Layer 3 of a small transformer language model trained on English Wikipedia (8 layers, counted from 0, width 96).
Take only the direct path to the model's output, skipping the later layers: a vector added to the residual stream pushes a token's score in proportion to its dot product with that token's output vector.

Output vectors of the tokens that the questions are about. A number n stands for (n - 500) times 0.0078.
"sburg": 569,478,533,428,591,532,472,398,463,425,487,514,526,511,466,458,484,557,477,500,444,476,471,550,422,497,503,446,527,489,515,446,574,535,524,453,615,540,527,432,449,534,457,475,513,395,412,445,493,551,594,439,571,536,511,484,431,571,500,542,535,505,497,440,573,511,642,423,555,557,509,469,465,461,478,441,499,582,523,520,466,603,590,497,461,411,589,531,411,491,504,447,464,534,526,533
" version": 508,506,475,467,531,615,505,451,431,459,538,489,508,483,514,536,558,448,481,541,497,533,489,476,479,443,540,439,442,438,555,492,527,530,532,495,531,477,530,499,525,465,526,415,541,493,478,459,512,525,504,447,528,527,485,603,458,499,467,540,483,512,517,472,505,512,546,488,524,484,467,560,533,503,459,476,480,508,493,429,520,555,476,510,480,500,526,453,580,508,506,459,491,483,516,499
"n": 641,528,633,500,519,598,528,336,327,255,581,473,503,389,480,473,650,580,472,205,341,334,449,651,486,401,713,92,263,335,847,470,614,598,424,381,813,443,556,427,364,343,688,217,661,209,380,504,646,624,716,198,486,500,401,840,295,770,478,657,421,571,604,115,760,387,551,504,703,497,406,546,523,390,486,359,500,628,758,280,636,974,665,591,449,334,879,493,504,666,626,205,286,572,438,404
"^{‡}": 481,547,568,555,479,463,503,430,498,440,457,580,516,463,434,534,559,515,532,480,470,416,480,535,554,529,550,395,407,379,614,494,557,501,444,517,590,463,506,393,512,333,582,503,491,465,479,560,437,560,536,426,453,511,496,598,512,580,500,483,444,601,524,520,539,503,538,530,546,533,488,440,501,415,411,482,513,506,523,526,531,669,565,532,551,354,477,520,495,576,525,402,416,514,520,424
"hail": 581,440,570,447,549,517,453,451,460,454,513,415,572,476,543,488,575,470,529,359,486,582,484,585,461,515,471,350,495,453,500,436,530,530,464,453,538,524,493,509,413,424,567,458,520,375,511,549,569,563,578,398,554,530,404,593,483,564,461,544,517,485,562,383,577,466,542,540,534,479,486,570,476,455,510,445,475,522,519,308,495,640,556,555,571,352,559,438,568,571,510,497,468,541,530,516
"\n": 476,570,492,531,470,496,508,534,551,509,467,438,438,513,468,513,447,555,473,521,542,509,515,473,470,550,532,538,482,465,497,532,467,467,522,550,448,508,445,426,544,472,576,391,387,525,485,567,476,510,502,458,407,460,541,496,542,476,576,459,486,544,540,503,525,553,558,494,431,547,524,426,551,435,521,534,485,484,505,547,483,484,481,453,522,529,453,533,510,483,497,531,497,558,498,537
"D": 642,528,633,508,519,594,528,339,323,255,582,473,504,389,476,469,651,584,472,199,345,334,449,647,486,404,713,85,262,334,848,470,614,599,428,381,814,443,557,427,360,342,689,217,668,208,377,504,647,620,717,191,486,501,406,841,295,771,479,662,425,571,609,115,757,387,548,507,703,497,406,542,520,394,490,354,501,625,759,280,637,975,671,594,446,333,880,493,504,662,626,198,285,577,435,404
" Cup": 533,470,535,479,528,507,511,408,479,475,502,520,493,522,553,508,628,524,463,489,475,475,494,475,506,427,525,425,483,480,528,475,480,502,480,486,541,502,470,452,429,479,509,497,508,455,504,493,515,587,551,408,502,475,469,554,409,555,500,461,505,492,489,494,546,442,515,513,548,574,554,504,539,502,446,536,494,526,523,528,507,580,550,451,441,512,533,498,475,551,513,407,474,508,536,522
" GA": 536,518,518,483,501,557,487,452,491,478,417,515,556,418,470,503,548,533,508,471,469,504,484,537,468,514,529,496,509,441,544,441,547,539,441,472,476,406,538,489,532,517,539,520,533,428,496,482,554,569,584,486,426,417,471,546,446,611,494,470,411,588,452,362,592,476,526,427,498,519,528,495,478,473,548,508,518,552,599,469,572,548,574,476,428,513,563,505,542,545,476,448,425,492,468,482
" category": 563,515,493,498,542,522,513,503,496,446,477,455,496,502,462,538,523,483,471,494,503,548,471,493,495,515,476,437,460,457,578,466,470,574,456,520,618,478,464,473,503,419,515,450,530,413,503,475,495,527,508,447,484,518,547,570,465,561,498,465,426,453,560,501,496,505,546,413,551,505,478,555,525,534,526,497,479,533,481,522,527,564,522,452,533,478,593,468,524,535,518,379,448,548,469,517
" Dooly": 650,508,646,512,540,600,502,318,358,291,592,476,471,372,465,465,631,511,506,277,362,399,435,603,453,413,674,154,271,353,757,481,645,555,442,409,783,461,574,449,450,359,683,249,604,254,406,545,666,618,695,228,487,493,366,809,343,757,490,604,445,562,624,163,739,388,521,484,674,490,403,567,604,394,493,332,487,604,694,282,604,856,623,597,470,334,894,499,506,656,605,249,297,543,428,418
"CET": 598,501,496,576,582,528,366,419,408,341,461,497,459,507,560,517,600,575,469,475,471,516,424,574,524,566,507,381,394,486,562,502,533,515,493,467,551,420,581,463,460,453,564,458,538,411,453,500,498,536,597,457,489,511,472,528,500,552,465,648,486,539,515,447,590,464,615,503,564,558,470,472,487,467,484,443,515,518,599,473,497,629,587,529,514,338,563,487,508,559,462,451,417,444,401,449
" average": 527,437,499,475,550,582,500,464,458,424,477,467,518,535,494,532,577,488,450,482,455,562,524,410,565,479,547,461,501,480,538,447,561,490,457,495,553,437,518,405,448,417,524,533,489,537,457,488,477,517,516,463,522,553,517,602,425,550,429,510,432,466,545,441,479,417,516,488,470,514,526,489,501,460,513,469,499,524,544,530,527,533,571,500,532,471,566,582,547,488,507,498,464,591,571,432
"aceae": 565,502,545,533,564,549,510,449,477,437,470,490,434,418,466,534,499,579,435,445,396,398,487,519,437,501,612,389,431,405,569,408,477,645,459,489,643,490,502,421,391,386,507,414,555,425,463,585,487,549,580,469,624,510,571,504,452,565,564,467,440,552,588,369,535,530,600,460,529,498,573,482,514,465,488,472,536,494,576,422,557,712,655,444,546,420,568,431,465,544,541,416,476,490,477,486
"ller": 526,525,532,506,495,507,479,426,514,491,498,481,461,482,506,446,558,533,457,368,462,367,475,611,503,483,531,473,413,512,517,518,607,544,521,517,517,515,493,509,473,412,543,399,570,414,458,489,542,546,474,491,499,527,565,575,400,525,485,524,509,543,552,422,559,494,489,556,514,467,468,636,473,467,539,459,535,538,500,408,518,642,546,500,471,411,536,479,528,586,536,382,452,550,425,520
" retirement": 507,508,501,488,528,552,475,423,514,430,487,476,518,471,502,459,599,483,544,365,448,533,561,552,518,467,586,385,451,429,550,467,544,558,508,454,521,475,514,511,529,486,586,435,522,402,452,405,550,516,546,425,587,531,485,543,476,569,483,595,487,529,498,482,506,478,456,491,444,601,525,579,481,512,530,495,479,570,510,448,492,564,531,476,478,441,637,502,482,487,531,352,450,507,517,474
"tier": 499,511,511,440,522,551,484,437,477,470,464,465,482,546,478,454,540,570,459,453,512,478,426,513,461,508,486,434,452,379,503,480,485,612,546,554,573,557,518,471,450,478,485,506,490,430,447,518,480,589,596,516,463,519,520,543,430,605,440,505,537,482,537,472,549,468,518,460,581,528,471,548,441,542,458,452,500,530,480,408,608,636,556,507,444,497,528,493,463,580,495,425,462,587,497,487
"vision": 515,493,540,489,522,554,471,439,553,498,465,388,441,444,457,470,587,536,527,471,587,447,482,460,392,482,427,433,456,517,508,440,571,563,550,472,541,471,467,407,546,459,541,470,531,473,512,453,498,537,539,452,578,493,451,585,473,556,577,545,494,460,490,402,520,483,569,461,578,526,533,529,495,540,417,500,480,508,467,440,614,616,534,452,435,506,634,472,543,600,577,487,448,500,426,462

Output weights of attention head 0. The head adds the sum of these rows, row i times number i of z. A number n stands for (n - 500) times 0.00099.
o0: 504,513,488,243,578,757,517,704,404,733,510,415,447,457,526,571,380,547,414,588,534,601,648,544,660,356,341,479,495,623,484,480,505,739,473,535,448,497,447,528,628,634,246,569,707,519,600,598,641,592,493,461,425,219,615,500,461,473,484,632,441,555,151,534,288,561,493,468,622,452,456,454,274,548,368,543,454,570,359,380,534,646,503,375,316,667,538,524,306,644,395,418,562,253,564,441
o1: 526,471,542,443,675,353,481,297,618,539,623,297,273,606,682,604,297,561,619,300,170,567,604,525,683,584,323,589,534,604,476,379,519,719,466,327,629,528,478,606,390,531,530,468,347,452,575,529,589,597,549,521,449,708,615,461,435,585,475,430,493,436,551,570,516,480,601,632,567,350,484,711,542,461,600,492,552,388,530,473,420,612,443,495,504,447,416,561,337,615,346,603,367,575,375,394
o2: 378,586,583,755,509,392,463,679,665,388,584,488,589,424,314,655,442,502,619,334,426,494,443,459,563,506,656,226,547,363,526,369,460,526,411,593,466,713,419,443,395,584,428,463,399,463,449,666,536,458,624,455,499,443,428,475,458,699,656,433,650,573,774,482,534,364,402,406,519,411,515,504,529,486,541,424,503,486,748,612,439,369,375,415,555,355,367,537,661,427,595,627,478,514,490,407
o3: 603,605,579,592,594,352,506,590,400,479,417,663,397,527,680,474,456,568,268,794,626,407,380,485,579,361,317,414,546,567,430,737,403,336,648,704,619,431,378,396,634,372,482,351,566,594,439,672,374,679,341,524,366,460,709,529,357,466,420,380,495,512,397,550,478,522,425,588,616,589,436,436,388,549,394,469,256,355,382,733,702,610,472,555,454,540,576,639,516,637,517,357,439,251,555,509
o4: 631,651,527,523,744,673,433,600,336,529,436,491,366,544,475,501,540,668,423,547,552,680,538,320,662,522,494,371,351,433,551,459,473,671,415,402,568,281,375,552,603,501,219,491,759,461,472,411,437,677,592,386,350,270,680,649,481,689,579,413,583,341,369,574,373,733,602,520,598,707,582,411,359,487,458,725,92,484,286,561,365,613,601,324,462,685,657,347,486,586,423,513,472,457,369,381
o5: 468,558,571,742,510,186,426,528,571,494,492,589,432,572,548,507,457,617,478,506,522,234,469,384,498,707,322,537,418,663,425,587,426,363,524,557,587,490,378,374,394,336,362,465,412,468,388,666,612,676,395,428,497,561,670,561,477,632,471,255,536,582,883,595,528,615,480,651,602,535,499,517,585,491,603,397,433,306,422,827,519,604,419,506,560,280,422,432,456,524,625,398,435,290,512,593
o6: 519,427,534,363,513,651,569,543,522,493,585,437,387,528,381,675,477,413,570,525,478,624,527,500,559,376,537,620,513,620,518,276,637,514,541,323,410,496,571,661,446,686,301,547,607,495,372,382,693,409,459,579,652,508,520,481,592,362,380,585,660,502,453,446,328,645,491,489,588,391,551,409,482,532,510,426,589,651,567,462,489,522,360,577,406,484,369,322,283,559,538,443,542,398,513,519
o7: 747,401,588,277,632,514,519,417,535,505,588,422,594,577,585,559,408,608,529,463,315,550,477,481,616,534,458,586,415,767,446,506,498,566,459,338,377,626,459,541,480,363,331,386,376,443,354,471,480,430,415,449,628,600,496,417,613,510,574,551,565,310,383,612,473,582,552,469,345,436,453,470,615,494,426,673,552,534,322,354,445,467,674,527,550,618,556,644,504,550,499,562,460,407,483,609
o8: 580,466,553,448,559,358,623,476,509,273,507,555,502,428,290,703,448,637,458,482,454,603,370,325,592,564,520,317,541,627,391,433,513,389,619,449,339,525,399,493,595,416,313,482,357,217,432,598,452,555,616,617,622,507,484,406,380,590,559,383,843,449,634,612,563,669,432,323,438,482,456,405,545,542,412,508,483,566,478,408,541,391,567,452,568,630,524,608,667,433,663,597,528,486,558,643
o9: 569,713,549,708,379,589,504,665,400,424,605,382,544,501,330,318,629,581,423,456,544,543,420,561,505,423,609,366,436,334,676,413,431,488,569,583,494,564,450,560,343,561,526,583,480,557,601,294,440,541,527,406,640,397,222,577,520,716,715,449,428,409,587,415,511,430,542,436,414,655,681,539,574,477,623,413,361,626,738,594,406,352,375,494,285,463,479,387,402,283,604,402,442,774,496,474
o10: 525,382,560,497,569,439,666,539,511,713,818,541,522,433,355,658,283,505,605,433,396,393,455,380,295,545,617,431,399,629,474,416,473,559,618,447,393,846,474,553,484,421,268,360,514,378,515,493,643,479,542,457,646,446,526,372,524,615,567,441,555,489,656,605,534,553,321,488,694,518,460,509,591,553,294,555,525,415,349,324,482,610,420,438,513,431,406,409,587,488,465,598,481,586,639,506
o11: 346,489,521,411,505,537,666,608,687,395,491,433,519,467,206,466,376,488,500,384,383,645,674,540,729,477,438,361,526,556,496,212,610,493,487,454,317,516,400,509,543,654,420,683,435,381,435,505,459,565,655,431,564,526,370,479,392,523,561,576,840,505,584,504,420,688,454,339,492,476,488,402,525,480,612,370,605,656,689,483,448,495,436,484,285,626,608,441,332,335,672,481,484,430,620,530
o12: 641,488,608,517,598,425,496,318,548,370,449,390,516,485,424,241,499,628,538,430,416,613,539,519,639,430,481,318,605,658,513,449,432,544,558,304,476,546,570,744,443,618,457,611,419,412,497,405,387,572,511,379,569,567,417,429,623,509,669,513,605,100,431,629,525,748,475,410,344,732,526,451,439,361,520,560,480,573,450,421,354,446,509,413,255,689,701,572,480,474,610,490,353,594,610,637
o13: 542,659,444,680,460,505,528,482,400,270,549,580,390,472,370,460,635,552,415,523,464,584,322,438,603,486,529,215,593,332,687,551,511,393,511,689,540,379,409,471,489,439,537,564,460,492,604,417,387,633,662,589,520,556,336,538,418,691,528,339,562,513,625,547,616,325,480,483,571,500,551,541,517,440,518,362,405,532,755,644,540,361,462,369,404,399,493,577,582,360,571,512,450,747,485,469
o14: 542,498,495,475,610,332,604,447,547,653,507,473,540,477,546,296,316,564,553,398,399,276,460,353,497,730,451,354,424,656,533,619,337,695,590,559,655,654,341,400,559,294,459,466,454,448,571,574,464,610,510,303,359,546,451,368,584,502,550,418,356,420,563,716,643,580,450,556,663,559,415,688,469,581,297,697,391,395,242,533,437,628,632,327,489,567,676,535,687,572,418,528,359,638,599,567
o15: 491,430,392,558,510,562,380,348,421,229,579,553,415,546,570,706,719,459,683,526,536,618,447,459,465,509,572,716,547,265,532,556,559,365,298,356,513,279,601,571,498,528,655,453,471,555,370,392,404,259,541,635,617,586,388,622,572,437,385,584,577,387,627,383,481,357,580,600,429,316,528,510,665,492,712,341,621,480,650,500,402,350,498,709,770,294,335,482,583,495,556,528,505,642,377,473
o16: 518,444,468,561,407,505,605,292,327,396,560,539,496,397,495,498,684,410,550,612,540,668,376,528,319,453,510,387,736,377,764,567,419,473,469,750,527,542,459,419,449,286,794,695,438,536,691,513,259,556,691,658,304,709,488,425,485,629,439,462,279,600,525,419,645,164,391,317,729,391,404,622,621,574,507,452,589,448,588,364,607,431,558,389,510,490,181,416,724,460,385,542,452,731,607,529
o17: 342,617,464,594,363,391,409,669,550,499,357,561,635,448,444,479,516,526,410,529,616,394,538,470,508,678,427,436,507,523,525,576,480,488,452,650,492,487,445,312,406,425,386,602,509,443,510,727,578,634,564,435,416,422,611,500,441,575,521,461,488,751,671,497,472,543,493,470,474,514,488,416,492,473,584,343,512,409,498,713,564,531,529,395,523,370,441,469,474,489,576,462,577,265,484,607
o18: 506,614,420,595,384,511,403,525,437,598,402,497,603,452,421,334,681,582,482,494,529,421,419,453,446,586,590,396,515,262,536,630,426,510,526,646,520,436,472,475,506,442,607,514,539,511,714,460,492,576,536,492,519,367,307,541,415,647,592,348,360,565,487,541,572,471,575,538,417,637,565,583,436,514,523,559,411,438,562,503,441,356,566,374,433,501,468,550,620,422,498,528,574,657,472,503
o19: 393,603,487,601,415,411,452,565,526,489,399,388,438,434,397,391,568,591,515,403,339,444,380,454,612,643,529,423,473,414,598,476,494,617,449,595,532,411,385,423,486,429,502,523,492,491,608,511,582,576,583,406,449,541,320,605,398,628,589,292,526,603,624,547,488,575,508,557,544,452,580,636,555,583,592,475,452,484,645,580,388,485,504,437,388,380,538,486,532,492,531,523,520,593,513,495
o20: 448,602,445,489,502,767,401,630,437,484,515,380,548,489,598,408,515,449,550,507,596,526,666,680,647,394,532,447,566,296,595,689,355,623,310,519,622,538,571,529,576,757,619,529,562,722,614,445,397,436,528,392,512,337,281,539,614,499,528,807,230,380,243,468,454,264,509,569,443,513,520,588,382,444,518,392,515,589,526,508,410,509,414,526,398,432,637,711,330,509,404,407,357,565,484,340
o21: 548,418,443,465,592,586,552,412,630,258,678,781,494,527,374,390,630,356,633,547,409,581,429,313,597,516,569,287,493,519,548,560,715,469,474,315,477,421,514,616,488,609,372,540,565,504,338,291,502,446,474,511,644,657,392,443,656,335,307,492,724,347,552,692,520,466,441,581,621,477,587,387,406,298,306,472,484,553,622,726,340,523,515,467,470,344,579,525,606,465,553,482,359,748,685,537
o22: 404,653,404,646,277,491,449,698,427,505,414,408,467,386,374,537,489,556,372,578,580,466,445,575,476,408,590,437,511,324,559,440,417,445,557,640,511,499,513,495,572,590,562,472,488,434,695,563,519,426,560,476,623,239,316,643,390,579,649,390,545,459,551,359,468,555,504,393,387,534,554,486,602,646,600,318,463,521,655,400,560,387,396,582,400,533,578,494,465,387,631,462,614,591,564,474
o23: 661,504,484,303,569,642,417,371,353,559,573,457,520,612,748,409,683,523,433,562,508,633,599,615,560,489,313,598,503,545,638,627,552,531,371,532,510,602,528,448,371,383,668,634,475,543,573,378,444,570,522,540,433,611,499,551,565,496,446,553,215,525,306,498,526,23,556,504,516,464,551,541,563,396,482,557,529,444,431,422,552,522,565,435,444,548,339,523,339,469,326,430,460,577,538,512
o24: 540,364,432,211,621,559,536,297,450,655,659,545,396,599,689,781,552,541,507,281,396,621,566,573,569,631,277,630,516,598,408,575,600,410,336,486,313,524,522,505,586,371,556,424,351,495,558,406,623,521,589,750,550,561,481,532,292,662,410,411,419,745,352,513,635,118,542,617,421,363,437,611,502,423,430,593,668,535,453,285,609,438,568,459,667,467,339,782,458,373,343,669,586,498,371,401
o25: 489,309,527,345,544,382,538,431,620,470,429,617,560,550,643,558,345,473,515,604,560,432,567,493,506,489,517,604,486,660,302,623,473,403,522,360,550,633,580,505,562,520,509,405,440,480,274,545,419,399,414,567,530,599,632,403,556,236,324,620,570,448,491,533,540,475,470,509,472,405,414,453,450,493,384,561,545,479,359,550,587,540,507,586,702,564,597,596,618,620,506,484,469,331,547,543
o26: 433,432,479,600,447,316,595,444,613,319,221,649,428,419,461,410,565,433,465,407,567,396,363,452,315,635,656,430,444,403,263,521,601,353,677,409,492,193,559,449,753,462,733,349,381,379,525,515,398,451,452,631,412,487,508,516,336,438,466,373,671,529,513,459,702,824,477,483,266,642,463,478,444,534,430,602,500,542,438,420,469,557,663,749,678,624,815,687,711,416,541,635,513,673,485,532
o27: 589,488,439,323,536,623,607,483,638,287,464,677,500,554,434,265,573,396,479,690,389,555,409,399,684,475,436,264,493,572,576,619,702,513,460,459,521,337,511,492,539,559,424,563,571,544,378,347,487,514,477,483,485,724,476,405,636,261,324,559,674,407,326,663,486,487,483,486,637,361,534,427,440,411,295,400,515,592,552,686,444,559,599,509,367,458,686,619,492,544,516,428,384,564,697,626
o28: 500,461,579,384,289,472,573,331,312,558,378,157,439,401,490,333,587,525,538,515,580,527,407,710,358,466,553,716,629,543,659,475,293,496,696,500,555,661,512,548,428,415,788,668,443,524,709,389,459,526,552,520,467,687,323,480,576,405,484,506,211,530,448,343,517,535,418,389,585,556,521,766,616,716,531,558,589,569,452,261,514,514,379,591,255,617,398,320,379,540,395,391,497,678,618,667
o29: 259,468,552,563,355,287,606,564,676,623,319,485,512,349,355,457,348,446,504,359,421,344,537,624,462,584,547,440,622,514,382,438,494,472,595,664,415,669,448,356,611,549,643,556,338,439,673,758,568,647,568,617,365,478,488,482,228,528,541,388,450,865,553,408,594,564,300,428,432,522,435,570,381,580,519,416,656,455,596,426,608,603,392,489,418,527,524,638,464,431,467,621,539,389,600,461
o30: 401,652,368,433,406,627,535,565,404,552,462,506,550,364,305,498,518,493,489,593,550,508,404,392,546,648,528,457,535,470,675,510,445,551,467,805,495,501,360,322,525,428,341,592,650,509,638,546,562,595,688,494,430,474,372,478,473,492,475,479,354,728,490,465,462,505,452,439,721,416,592,575,456,673,375,408,444,533,516,525,556,490,512,300,381,450,452,425,595,492,483,518,617,506,490,572
o31: 482,526,437,482,450,466,640,431,449,714,664,544,233,656,455,587,460,423,571,412,538,355,502,379,375,583,439,862,339,597,486,374,567,389,736,459,724,405,476,575,397,594,369,513,536,483,528,294,824,509,339,581,523,483,524,569,581,327,227,394,363,670,735,445,486,498,614,704,765,444,545,684,436,596,483,541,410,519,558,674,489,553,330,415,607,356,391,163,409,586,387,460,570,666,363,386

Each question shows a token from some text and the vector z that the head gathered there. A number n stands for (n - 500) times 0.0031.

"Second": 718,527,330,526,628,466,584,518,477,511,416,564,459,477,444,443,524,499,537,631,323,442,514,699,557,449,326,547,577,446,571,592
Pushed down most: " Dooly"

"iti": 556,619,358,634,622,682,416,466,496,457,408,486,682,477,562,457,343,508,531,697,426,385,768,400,350,487,598,454,554,539,446,477
Pushed down most: " average"

"ary": 572,654,351,602,652,722,301,564,486,393,512,329,674,394,649,309,416,597,587,614,364,299,560,580,486,479,570,369,516,561,399,374
Which of these tokens does it push up most? "\n"

" |": 364,585,369,605,516,664,412,573,614,514,481,331,665,591,509,574,551,451,609,554,258,525,564,604,510,512,532,472,541,372,407,499
Pushed down most: " GA"

" ": 597,568,437,545,553,475,488,538,569,542,384,615,750,627,529,411,420,473,504,684,525,564,682,465,379,469,494,684,501,489,499,405
Pushed down most: "ller"

",": 497,614,392,484,631,574,515,503,458,520,446,497,516,549,468,736,549,362,518,634,387,577,555,573,513,430,403,496,458,252,423,605
Pushed down most: "\n"

"ad": 626,579,427,417,557,435,487,512,519,444,429,559,557,477,505,430,590,540,545,690,353,374,587,554,505,385,558,501,638,611,530,408
Pushed down most: "CET"

" to": 740,617,270,677,678,782,577,518,417,461,459,411,686,350,595,245,243,671,519,691,368,394,666,418,211,451,468,563,538,477,446,498
Which of these tokens does it push up most? "vision"

"===": 646,564,318,411,523,445,676,548,359,558,419,487,495,402,396,589,549,418,499,583,424,519,465,765,497,463,204,572,684,290,522,617
Which of these tokens does it push up most? " version"

" Chinese": 553,645,385,414,563,563,527,533,553,424,524,436,463,476,471,613,587,501,577,649,278,425,501,637,680,425,439,370,582,459,519,567
Which of these tokens does it push up most? "hail"

"0": 485,499,420,606,561,577,469,588,686,524,594,434,552,548,598,462,551,452,617,627,214,542,670,500,371,520,510,511,579,376,528,515
Which two tokens does it push up most, strongest first? " category", "aceae"

" would": 433,743,381,205,487,464,523,529,487,504,356,544,592,450,414,607,388,530,532,728,374,428,633,618,670,395,690,416,603,590,483,534
Which of these tokens does it push up most? "hail"

" state": 424,615,582,572,533,814,341,495,521,461,615,295,502,599,686,412,539,652,595,685,310,565,482,540,496,483,477,529,375,564,588,659
Which two tokens does it push up most, strongest first? "^{‡}", "aceae"

" Date": 688,544,422,511,643,368,504,445,452,395,261,644,534,545,435,631,606,479,468,595,542,624,439,597,498,510,441,681,386,439,485,418
Pushed down most: "\n"

"by": 577,590,429,520,619,494,484,487,590,491,305,554,506,647,356,571,533,553,552,727,303,511,680,627,586,395,557,612,390,440,521,410
Pushed down most: "ller"

" Bosnia": 523,851,384,578,561,821,284,534,495,289,483,333,555,511,625,503,554,625,430,677,414,301,485,692,756,445,557,365,482,647,437,416
Which two tokens does it push up most, strongest first? "ller", "^{‡}"

" of": 514,758,387,497,713,786,336,516,324,402,579,269,733,314,745,295,294,540,619,677,370,402,440,453,424,430,600,343,459,577,319,616
Pushed down most: " average"

" Japan": 641,513,303,468,532,479,615,517,436,307,472,472,357,354,431,673,575,475,418,497,408,541,385,627,608,571,373,567,503,379,573,580
Which of these tokens does it push up most? " version"

"s": 480,530,532,549,536,658,427,510,658,561,654,545,505,549,578,382,544,573,649,706,178,433,718,482,458,424,476,360,534,579,544,539
Which of these tokens does it push up most? "aceae"

" where": 483,641,341,434,639,567,476,593,481,436,360,341,534,451,283,747,372,527,516,590,412,386,642,664,712,444,571,353,363,321,370,394
Pushed down most: "tier"

"\n": 712,533,368,545,664,564,448,520,396,394,511,422,444,479,627,359,592,593,565,568,399,591,270,738,589,483,303,668,373,407,596,599
Which of these tokens does it push up most? " Cup"

" the": 506,582,462,582,545,629,508,546,676,481,674,392,471,524,557,417,509,530,576,609,187,446,668,502,471,499,476,374,562,470,587,620
Which of these tokens does it push up most? "aceae"

".": 449,606,254,566,555,546,308,560,335,427,346,266,694,384,551,542,459,440,604,474,539,477,432,660,480,576,561,515,510,367,339,386
Pushed down most: "aceae"

" and": 504,877,379,583,558,849,274,528,473,284,481,310,552,508,627,517,556,618,431,687,416,287,483,698,771,443,559,340,493,654,418,434
Which two tokens does it push up most, strongest first? "ller", "^{‡}"

"out": 541,470,398,658,491,770,427,359,552,538,544,637,561,639,527,304,655,661,530,657,213,433,628,553,545,367,459,464,583,737,597,555
Which of these tokens does it push up most? "^{‡}"

"Schedule": 659,483,356,512,695,555,431,327,333,361,323,424,377,492,518,569,582,671,633,696,444,581,409,556,453,446,512,601,410,487,627,611
Pushed down most: "hail"

" −": 328,606,458,576,480,647,453,524,658,492,590,277,515,591,499,635,623,429,612,608,165,518,629,523,511,524,567,359,579,421,436,638
Pushed down most: " retirement"

"zen": 574,626,329,659,638,714,377,459,499,442,419,454,669,502,575,448,387,535,569,701,420,358,740,439,418,444,589,438,548,546,461,444
Which of these tokens does it push up most? "\n"

" January": 602,589,436,586,595,557,509,584,647,464,461,616,730,586,544,439,307,459,461,623,484,646,631,411,424,542,547,689,351,445,425,431
Which two tokens does it push up most, strongest first? "sburg", " retirement"

" on": 606,644,312,586,689,630,473,531,574,497,474,495,725,517,551,409,403,500,529,646,333,411,716,493,417,421,514,448,548,434,487,487
Pushed down most: " average"

"9": 364,545,337,614,523,631,439,591,647,455,450,335,616,594,463,657,556,424,576,571,259,476,589,572,550,524,621,473,558,363,381,401
Which two tokens does it push up most, strongest first? "CET", " average"

" By": 746,629,277,545,742,511,655,613,507,408,326,680,640,389,309,547,197,507,368,551,442,617,499,622,541,532,431,676,288,313,376,403
Which of these tokens does it push up most? "sburg"

" adopted": 750,711,371,406,664,451,620,526,510,643,365,862,751,545,375,312,275,514,481,773,510,536,663,587,578,299,468,594,534,599,452,420
Which of these tokens does it push up most? " retirement"

" second": 725,611,250,689,657,673,505,532,474,459,452,395,638,450,632,235,372,589,552,659,363,386,630,544,363,469,470,566,592,497,511,531
Which of these tokens does it push up most? "vision"

" Missouri": 490,628,551,657,539,780,371,506,702,378,640,479,505,638,691,370,628,644,552,690,136,602,441,536,565,505,484,552,379,633,628,527
Which of these tokens does it push up most? "^{‡}"

"|": 619,508,307,450,551,415,678,591,567,501,569,527,484,391,417,592,558,387,512,500,282,500,576,563,435,493,341,473,628,301,542,594
Which of these tokens does it push up most? " version"

"---|---|---|---|": 565,520,284,448,421,443,581,507,423,380,401,524,446,388,410,659,614,458,398,467,470,490,464,614,536,591,411,577,604,429,512,505
Which of these tokens does it push up most? " version"

" Dec": 620,611,327,568,693,603,576,516,440,446,388,525,507,486,466,699,494,412,433,566,409,585,476,578,458,494,301,576,400,208,472,656
Which of these tokens does it push up most? "CET"

"8": 504,489,330,617,561,685,500,525,676,444,571,574,604,519,508,440,480,522,493,554,156,479,614,426,504,498,643,493,491,553,491,496
Which two tokens does it push up most, strongest first? "\n", "aceae"

" (": 435,837,350,542,470,750,348,545,519,270,483,359,599,465,606,585,566,516,387,631,396,399,479,641,682,543,634,441,579,603,370,431
Which two tokens does it push up most, strongest first? "ller", "hail"